Layer 4 of a small transformer language model trained on English Wikipedia (22 layers, counted from 0, width 128).
A neuron's activation on a vector x is ReLU(gate . x) times (in . x), where the dot is the dot product.

Input weights of the MLP neurons that the questions are about. A number n stands for (n - 500) times 0.0011.
n24 gate: 516,537,619,315,597,571,595,566,571,405,520,441,661,348,360,445,460,479,430,532,406,579,471,565,413,475,637,637,372,236,563,589,512,773,367,369,625,377,546,443,275,484,496,500,677,492,323,324,564,330,739,476,567,790,357,479,773,473,413,561,492,733,570,191,449,464,488,538,718,476,754,247,319,365,663,708,405,577,500,454,401,772,529,677,787,381,496,391,406,470,450,500,479,346,633,546,600,337,407,544,372,707,401,742,471,528,179,496,435,745,512,529,662,608,473,643,811,488,655,431,566,701,635,711,654,533,410,358
n37 gate: 417,484,549,292,463,422,556,444,176,492,320,529,396,508,483,348,188,722,170,605,393,381,352,563,398,214,328,399,360,357,300,374,500,435,591,651,323,405,650,512,687,688,308,504,485,751,630,468,453,327,476,682,642,306,475,305,692,576,694,524,431,581,388,251,475,516,351,616,456,421,357,387,448,424,637,467,487,528,378,674,568,520,536,464,642,360,454,622,496,504,781,576,504,646,504,238,407,516,630,648,407,378,480,358,480,508,464,577,349,377,545,544,575,380,435,699,559,440,341,563,765,527,582,207,504,512,684,339
n67 gate: 479,341,595,350,611,598,312,353,709,475,688,689,504,581,297,513,428,601,624,508,276,532,442,574,505,466,255,601,604,175,590,844,304,396,341,496,348,384,381,425,488,389,396,412,649,487,532,251,451,332,590,476,653,588,406,314,538,452,441,504,208,428,600,405,414,528,586,448,417,479,556,577,416,733,735,698,705,422,265,403,311,587,765,705,936,582,452,590,459,591,657,536,339,632,246,597,542,546,438,561,569,529,754,555,592,373,597,564,454,576,373,591,336,553,401,197,537,508,362,583,768,459,585,528,702,417,544,560
n68 gate: 308,528,511,535,368,514,521,304,497,413,353,597,458,588,493,579,466,349,401,517,458,467,479,593,585,479,595,293,500,379,529,189,409,443,596,569,456,213,645,746,594,281,350,617,484,429,487,493,503,316,455,642,319,658,418,431,568,467,665,616,348,602,375,280,730,635,603,655,486,373,503,520,242,531,519,367,733,387,490,645,318,758,482,409,523,493,500,452,521,612,518,563,664,658,267,423,405,562,390,415,591,411,507,320,510,616,369,539,317,560,486,587,366,598,553,538,500,459,405,431,455,568,525,606,504,383,551,467
n94 gate: 486,457,463,299,408,585,529,522,514,424,497,337,565,591,344,397,503,500,462,377,285,397,324,287,592,585,542,391,471,341,680,645,482,320,449,224,564,411,467,604,679,645,392,362,534,442,507,314,408,386,560,545,379,340,555,384,408,569,456,504,456,453,576,589,551,469,447,355,478,504,566,402,377,443,450,422,387,320,397,340,319,443,446,568,497,734,434,702,340,537,471,592,651,575,609,496,322,564,376,514,591,610,525,660,395,493,175,591,607,386,635,529,649,333,397,604,836,571,381,411,587,507,507,288,416,735,191,569
n130 gate: 342,488,724,484,430,475,689,427,527,649,515,455,762,770,342,648,361,480,738,543,340,700,468,496,321,668,610,322,379,690,475,342,391,554,691,484,472,210,451,520,536,729,383,723,609,476,577,145,374,469,587,453,481,508,397,433,582,504,354,721,427,484,291,575,686,597,484,471,604,567,457,469,480,708,311,346,635,492,258,573,468,548,370,500,465,446,333,500,663,441,447,542,563,667,549,650,407,651,904,551,480,354,669,398,758,366,463,308,476,400,573,584,623,372,508,420,595,432,576,584,423,378,516,848,459,532,366,581
n142 gate: 671,485,438,379,461,631,322,595,464,258,377,574,466,552,570,496,256,489,308,780,327,514,613,440,639,469,367,496,451,289,477,574,621,344,723,477,522,251,611,575,504,559,356,573,606,262,663,369,563,583,679,731,533,550,824,610,322,533,592,749,531,515,587,541,500,386,556,516,440,734,529,600,534,688,615,477,512,537,340,508,732,377,504,443,540,523,397,429,448,362,477,633,397,549,504,527,378,556,638,548,250,332,625,489,398,478,435,335,324,504,634,545,545,430,374,579,381,481,318,478,538,467,210,338,313,586,765,377
n158 gate: 301,413,381,669,459,434,406,511,448,540,604,452,351,816,519,267,441,329,729,493,439,369,583,144,568,456,295,467,356,549,530,670,630,524,627,414,620,444,507,486,439,440,511,358,615,390,597,482,376,476,649,542,365,456,430,388,393,493,442,337,500,708,468,585,458,644,592,560,460,617,465,430,663,482,443,493,583,358,400,409,518,414,544,384,503,534,598,575,711,571,493,462,579,571,442,933,525,589,368,314,602,443,309,303,681,514,566,423,221,666,453,662,532,685,373,471,461,350,418,589,467,451,419,476,678,504,489,576
n183 gate: 390,703,465,687,277,462,504,794,601,361,791,535,515,675,430,450,507,553,555,529,530,568,635,482,533,626,654,526,395,267,565,349,369,370,411,463,702,554,375,440,392,243,616,557,318,622,654,541,632,593,537,438,558,489,573,344,657,543,579,401,432,625,223,629,510,489,452,465,676,463,561,299,331,373,542,605,633,445,411,591,451,581,523,530,690,175,293,666,341,594,477,653,535,374,614,515,526,667,426,566,657,397,369,618,444,717,413,648,485,327,485,590,515,565,539,485,658,567,288,682,564,420,515,518,549,767,535,629
n24 in: 419,352,221,475,268,471,414,488,508,360,587,487,422,440,581,407,615,724,517,708,561,524,266,313,541,471,388,678,500,625,609,431,459,405,363,484,621,754,379,524,533,496,147,366,150,413,315,496,613,528,488,516,417,475,588,534,336,559,562,464,454,317,590,443,588,464,734,453,455,524,441,681,451,725,500,521,315,177,528,612,578,532,629,389,386,508,576,686,679,560,684,457,315,707,188,409,347,814,464,476,392,387,795,384,690,544,529,567,431,472,346,447,399,580,387,271,476,431,694,382,529,320,395,394,711,406,367,776
n37 in: 623,676,722,559,500,412,633,327,292,410,305,399,445,630,431,624,300,441,728,599,547,440,434,450,618,476,267,520,418,759,384,496,402,315,560,558,442,548,591,282,426,749,504,519,416,702,811,648,316,504,388,470,395,334,532,488,580,635,603,673,345,623,433,504,510,542,392,528,226,404,308,458,661,305,630,516,447,731,346,445,453,515,468,614,661,585,394,535,372,814,699,559,394,802,555,496,571,508,562,637,542,284,500,472,249,519,552,417,531,643,492,547,427,451,493,636,415,461,411,419,390,519,856,526,433,391,557,316
n67 in: 664,881,500,399,237,559,446,558,384,679,459,608,609,557,448,536,328,543,512,447,207,325,376,431,513,468,549,566,609,304,464,637,496,470,614,527,363,632,740,789,562,439,484,470,573,622,507,211,641,455,492,598,571,656,674,625,516,441,563,591,673,810,504,393,528,489,504,576,640,393,687,91,547,411,489,676,671,664,366,551,629,600,586,461,407,564,496,672,650,625,559,665,403,377,461,637,496,469,336,376,606,657,667,543,407,534,472,528,673,254,382,419,561,395,637,604,382,604,496,492,407,409,369,548,304,508,301,545
n68 in: 489,429,538,470,446,660,619,429,292,578,532,588,635,391,639,431,475,462,465,583,511,418,630,680,459,508,336,421,530,406,607,573,373,500,599,500,504,588,247,637,430,332,407,586,594,322,364,370,277,815,592,590,461,376,329,430,530,646,154,383,425,316,507,463,483,486,595,384,295,551,364,700,455,363,679,435,504,588,397,655,680,489,654,272,550,562,583,518,459,484,375,634,469,640,387,684,579,544,342,315,435,603,522,519,466,562,406,530,548,521,326,378,478,587,550,500,463,393,542,411,343,504,439,738,602,345,574,31
n94 in: 529,410,454,519,420,428,321,403,471,396,546,404,444,870,354,290,410,289,614,362,371,454,504,544,508,595,504,253,425,512,614,551,425,482,358,370,646,162,583,467,548,493,638,343,507,413,396,437,558,300,537,579,303,590,439,388,492,461,500,551,640,515,504,654,537,475,178,446,511,511,489,489,563,493,545,500,551,405,544,451,55,507,613,384,550,723,464,493,507,221,451,620,660,643,621,598,372,670,606,684,616,427,801,523,358,537,357,462,651,664,726,426,592,597,440,467,617,315,532,507,440,536,485,440,579,696,570,446
n130 in: 686,536,663,898,508,488,409,663,553,433,489,305,326,300,406,508,557,420,525,431,406,386,429,570,280,290,365,353,555,521,702,581,456,344,752,602,244,345,688,351,390,515,464,833,740,380,436,504,454,473,788,554,656,416,637,598,282,387,612,636,464,392,279,590,535,492,609,476,326,387,534,492,456,677,730,480,359,496,348,472,544,317,612,583,341,455,401,453,305,229,685,534,640,527,432,508,448,316,407,450,615,453,445,472,203,593,328,664,500,428,336,508,484,511,624,461,461,516,403,394,603,338,597,383,448,441,521,587
n142 in: 379,305,573,369,634,749,328,335,507,182,633,465,519,646,380,604,648,606,472,584,589,468,463,699,467,660,668,474,339,579,554,577,343,374,589,437,537,477,508,277,463,482,537,575,416,451,633,336,658,450,463,377,338,598,374,391,618,604,587,526,587,576,223,511,500,631,551,566,343,430,612,610,594,392,531,423,316,533,131,576,564,574,730,331,600,392,464,467,393,593,523,387,453,496,420,560,462,392,695,693,256,375,780,330,380,463,473,443,615,755,424,418,441,507,425,418,610,478,507,604,459,387,385,543,640,237,414,410
n158 in: 500,558,365,565,429,567,392,554,608,527,400,627,465,391,504,896,604,562,871,477,481,685,535,416,517,532,692,745,577,622,689,428,322,459,551,508,432,548,508,343,607,572,450,496,666,692,297,431,723,585,595,328,459,562,764,272,618,636,574,364,516,352,623,500,534,702,364,452,542,568,403,572,844,558,682,528,524,511,565,520,694,664,695,427,574,484,560,432,508,637,583,471,871,435,535,442,714,324,473,639,620,424,596,656,562,439,496,488,576,289,324,554,682,403,456,611,527,320,547,527,411,470,646,302,286,504,456,474
n183 in: 407,644,516,391,294,620,356,686,631,349,591,516,413,588,391,236,569,641,552,493,410,525,534,560,567,627,611,504,595,277,604,422,458,387,572,353,700,570,565,387,429,203,406,431,302,784,598,609,644,609,660,471,431,557,496,265,535,579,481,329,404,580,273,418,379,478,455,356,579,258,507,437,360,523,486,559,520,481,623,485,481,515,599,432,663,383,518,615,451,590,592,693,804,455,546,477,519,624,236,504,695,459,553,358,409,686,412,707,365,398,672,598,507,570,640,474,623,237,329,691,598,375,272,464,473,601,690,565

Each question shows a token from some text and the vector x that enters the MLP there. A number n stands for (n - 500) times 0.0072.

" ": 508,534,360,435,572,509,553,519,624,595,492,336,402,494,599,384,537,494,533,494,568,482,500,494,479,512,523,288,509,451,562,563,414,498,410,445,513,442,482,551,696,567,557,509,444,465,412,497,395,463,520,502,381,531,457,597,440,588,415,508,644,395,575,547,465,479,585,527,207,454,388,646,620,614,471,589,384,523,477,502,526,491,377,499,451,488,519,706,578,465,497,510,641,530,443,577,533,429,530,626,533,400,487,417,458,403,372,471,608,503,416,551,700,561,431,461,454,551,546,523,274,545,577,672,526,473,493,563
Which two neurons fire most, strongest first? n94, n130

"0": 511,496,346,471,467,535,454,579,522,540,395,473,463,560,516,334,703,609,388,475,647,518,399,490,496,537,392,303,379,617,473,627,543,455,502,433,535,518,564,469,439,604,493,522,545,506,529,512,485,544,522,251,407,632,440,574,545,447,380,506,437,502,547,512,491,479,518,595,254,404,373,558,611,476,310,542,347,598,609,445,463,310,451,610,471,462,506,537,479,449,487,511,566,502,302,542,528,532,416,518,691,464,489,430,416,497,547,408,597,415,514,618,468,633,546,391,535,494,535,387,469,533,448,493,462,626,439,533
Which neuron fires most, and how strongly? n94, at about 0.32

" ch": 431,457,540,600,505,725,532,629,553,547,330,519,446,552,494,504,434,561,505,533,654,591,543,533,445,657,561,485,532,522,436,497,663,488,492,423,450,482,423,494,342,482,522,621,540,589,497,586,488,382,650,494,505,570,412,422,415,435,451,580,658,403,481,588,492,421,479,422,350,474,496,427,466,470,612,713,383,461,371,632,518,594,390,515,439,641,628,512,563,468,493,537,510,400,523,309,544,652,468,498,717,548,498,567,529,481,388,433,477,380,461,646,563,609,504,326,347,431,666,566,437,516,622,447,479,593,526,579
Which of these neurons fires most? n183

" O": 537,473,355,518,647,489,423,602,488,578,478,483,365,507,456,553,612,605,357,439,682,571,511,362,426,555,503,573,430,261,397,592,561,664,477,387,409,639,660,581,406,498,519,494,582,449,544,560,514,418,527,368,438,670,354,556,569,543,587,573,597,508,462,487,531,449,677,496,300,451,451,342,469,657,468,636,417,472,393,473,441,598,522,539,387,488,638,585,613,506,453,514,550,493,427,475,651,511,485,583,417,444,561,525,411,411,438,349,607,536,580,437,502,634,415,564,595,528,550,464,626,547,651,483,402,459,422,478
Which of these neurons fires most? n24

" and": 503,621,445,354,535,625,525,555,435,456,505,677,433,490,519,390,706,543,422,496,747,502,436,535,424,407,554,317,559,460,474,399,535,479,526,394,482,486,487,513,412,507,433,578,416,420,452,671,477,511,496,413,456,643,441,408,524,516,600,591,606,592,605,449,472,309,474,675,272,456,550,355,710,614,373,570,403,497,340,572,667,571,480,460,459,475,547,549,586,548,305,540,524,471,366,516,459,485,400,466,473,452,524,496,524,529,455,312,445,494,604,442,419,593,398,497,443,494,694,411,414,597,571,557,438,490,454,537
The three highest activations, in order: n24, n68, n142

" F": 542,470,449,605,544,598,523,675,424,419,503,470,547,560,404,422,514,534,439,435,637,591,503,478,379,567,467,481,601,326,390,665,530,367,421,472,567,583,534,469,578,573,465,523,508,567,421,476,498,497,551,358,423,623,440,584,495,497,418,494,594,604,524,621,566,493,496,453,252,413,310,406,444,599,527,687,403,479,384,586,517,481,707,561,404,533,736,542,460,617,459,546,591,515,409,476,576,489,471,574,497,535,634,418,342,454,459,472,525,426,439,533,465,618,595,518,475,522,561,547,476,619,481,570,378,501,252,590
Which of these neurons fires most? n67

"ess": 455,582,441,358,483,497,526,629,517,620,456,448,430,542,457,675,575,727,408,486,544,530,464,494,495,460,467,463,509,436,377,486,546,472,466,337,577,305,353,623,449,460,579,665,463,581,538,480,530,511,381,360,564,634,469,453,533,552,353,518,483,536,458,556,460,333,386,682,387,644,465,650,716,543,431,448,393,615,427,438,428,526,580,574,560,457,586,531,472,530,507,413,478,655,359,402,513,388,486,717,519,451,425,538,553,595,749,439,516,448,477,585,428,612,466,508,470,424,573,491,355,407,607,368,450,494,582,315
Which of these neurons fires most? n37

"9": 426,536,458,493,488,539,542,564,594,613,311,549,683,421,565,464,380,619,527,582,591,471,372,505,524,466,469,342,401,494,448,623,581,535,438,471,348,382,484,513,427,555,420,553,460,369,521,508,381,568,486,302,462,583,459,542,531,500,601,500,465,458,484,550,531,399,488,506,226,405,490,589,560,583,479,455,397,572,470,512,465,368,462,492,398,426,574,698,460,571,454,570,707,455,381,538,587,459,482,558,526,576,380,508,423,626,403,492,521,426,487,535,475,510,518,498,362,483,632,607,464,450,443,612,496,445,471,542
Which neuron fires most, and how strongly? n130, at about 0.8

" In": 496,655,407,395,486,554,529,718,550,556,414,621,452,383,457,393,543,577,306,498,723,420,423,453,458,439,510,490,387,344,439,617,398,606,458,326,454,518,545,559,472,426,447,470,514,528,488,554,459,613,489,389,465,498,469,411,460,435,521,599,573,636,491,558,540,417,704,421,287,437,475,517,517,688,503,537,462,549,477,505,500,748,540,428,448,642,443,676,417,534,410,525,575,346,373,470,578,480,416,487,320,471,512,431,437,388,489,508,547,517,479,495,481,560,480,493,496,371,338,501,653,553,538,512,377,555,439,468
Which neuron fires most, and how strongly? n67, at about 0.73

"rom": 565,524,633,383,418,623,516,591,520,731,509,465,557,449,654,421,465,678,334,532,610,454,430,486,530,423,407,482,452,431,532,546,403,601,518,339,524,516,512,543,503,313,629,515,494,571,472,377,533,557,469,244,442,407,445,556,561,447,527,489,416,644,408,535,447,307,622,467,324,475,505,565,482,687,380,660,498,500,336,496,590,716,551,427,494,651,590,561,431,525,552,498,564,426,432,507,668,540,413,541,353,485,475,464,501,472,619,383,625,454,457,490,536,492,390,458,527,476,490,659,675,447,486,612,384,550,494,518
Which of these neurons fires most? n67

" United": 470,518,245,504,460,472,595,528,613,372,410,514,346,564,463,444,435,407,417,446,643,536,471,490,496,441,616,319,475,577,377,663,576,535,474,272,416,549,464,611,598,413,780,501,466,690,462,405,520,501,412,506,352,609,456,480,572,483,597,578,521,465,455,542,557,431,313,552,351,509,457,460,602,518,427,430,336,562,520,565,273,460,599,419,426,576,368,655,449,527,437,557,590,535,417,482,551,557,479,544,525,513,552,402,399,445,471,526,485,307,545,604,417,502,464,594,341,535,552,411,519,513,600,706,456,456,442,514
Which neuron fires most, and how strongly? n94, at about 2.4

"c": 579,613,592,503,440,556,504,628,625,682,546,479,444,530,527,365,424,539,403,489,688,382,586,397,343,433,538,359,577,482,476,315,609,516,445,509,609,485,513,570,398,439,443,425,487,652,515,449,500,618,466,333,381,609,518,491,577,555,319,316,300,559,536,470,499,328,447,418,366,466,448,647,526,613,573,482,480,474,489,721,517,467,461,588,408,516,572,444,624,601,556,417,542,501,389,521,857,511,428,525,476,424,323,367,441,525,503,384,546,456,397,667,419,580,534,379,584,481,587,392,511,524,532,467,544,475,539,426
Which neuron fires most, and how strongly? n183, at about 0.64

"oc": 562,585,524,525,470,473,645,552,440,484,430,519,476,372,665,561,569,459,456,475,496,466,438,339,345,405,387,426,425,340,489,455,709,570,692,414,475,436,577,461,596,456,519,607,442,564,337,451,465,609,640,413,443,585,469,427,564,381,492,552,591,454,476,535,593,278,491,474,358,467,404,742,629,483,525,516,360,580,361,629,341,539,370,627,422,546,478,522,553,674,520,424,386,586,467,481,603,572,447,509,468,474,489,384,529,446,488,438,481,395,507,606,384,500,504,364,354,523,777,481,499,581,622,431,458,420,443,585
The three highest activations, in order: n130, n37, n68

" May": 419,421,449,435,637,509,517,616,629,527,397,566,474,372,429,457,428,628,345,466,689,384,467,474,525,445,447,333,469,663,421,640,369,316,373,390,498,607,509,571,500,461,558,493,369,539,557,517,428,579,424,273,458,743,489,500,514,560,531,582,549,555,524,538,422,224,546,557,332,526,525,622,686,455,534,567,355,636,436,442,447,589,463,478,443,538,424,631,501,439,468,480,558,430,546,500,744,417,448,410,483,482,708,540,429,443,341,454,552,461,489,500,282,551,440,458,447,436,450,632,452,443,495,512,430,437,384,416
Which of these neurons fires most? n67

" The": 453,511,355,395,616,555,492,505,398,587,460,535,413,499,518,489,521,441,457,467,704,349,423,542,399,630,497,368,528,556,428,427,511,478,569,378,511,380,504,668,489,467,519,496,487,534,455,438,427,538,529,322,465,624,452,564,618,355,666,480,677,462,445,560,532,434,512,596,188,453,437,473,534,670,551,483,482,593,446,506,501,509,591,484,456,556,467,540,568,452,465,473,510,459,488,458,523,511,377,560,438,461,496,462,297,491,559,379,476,441,471,448,560,640,456,534,458,454,564,485,425,518,548,506,580,515,423,524
Which of these neurons fires most? n68

" a": 465,601,408,382,509,614,560,565,553,603,388,561,329,481,457,538,544,556,547,412,610,532,451,440,441,594,497,515,535,444,641,482,643,564,443,419,408,528,481,719,434,500,471,506,492,504,594,509,500,510,546,302,420,459,463,470,508,439,540,590,695,528,453,586,475,595,610,610,237,434,353,612,463,580,550,632,468,659,417,579,465,512,564,512,433,545,439,649,577,592,464,477,533,495,544,377,550,509,419,493,363,469,555,361,379,514,630,429,457,501,606,452,552,575,533,444,514,380,510,502,392,446,530,426,524,729,478,515
Which of these neurons fires most? n158

"ed": 518,492,446,537,462,509,572,475,478,662,421,454,310,542,494,534,534,613,422,596,559,629,570,490,455,441,546,350,463,577,569,412,358,449,436,383,476,521,475,603,519,464,617,484,493,510,361,595,487,562,576,357,408,384,475,401,548,445,574,473,540,591,489,553,542,280,407,671,225,514,419,616,661,635,474,541,390,562,315,535,346,483,576,543,540,556,589,374,567,458,506,506,518,492,371,403,545,425,483,387,399,491,558,483,469,547,475,414,455,538,660,651,505,545,460,327,479,394,582,465,507,472,373,489,463,544,456,439
Which two neurons fire most, strongest first? n68, n158

" has": 509,599,383,668,437,691,431,619,648,565,455,591,460,491,578,446,515,566,381,506,435,490,391,555,446,366,564,234,477,504,528,532,540,512,592,413,496,428,492,533,278,517,495,507,488,524,452,562,540,469,565,309,486,519,445,444,537,539,519,548,625,453,459,430,583,354,534,560,309,355,525,339,611,574,434,619,376,600,339,552,513,559,571,512,407,535,425,349,681,547,544,387,575,518,432,312,438,445,370,467,424,491,493,504,509,470,500,330,576,591,730,479,512,541,478,385,366,410,568,334,380,531,466,508,494,562,433,515
Which neuron fires most, and how strongly? n142, at about 0.29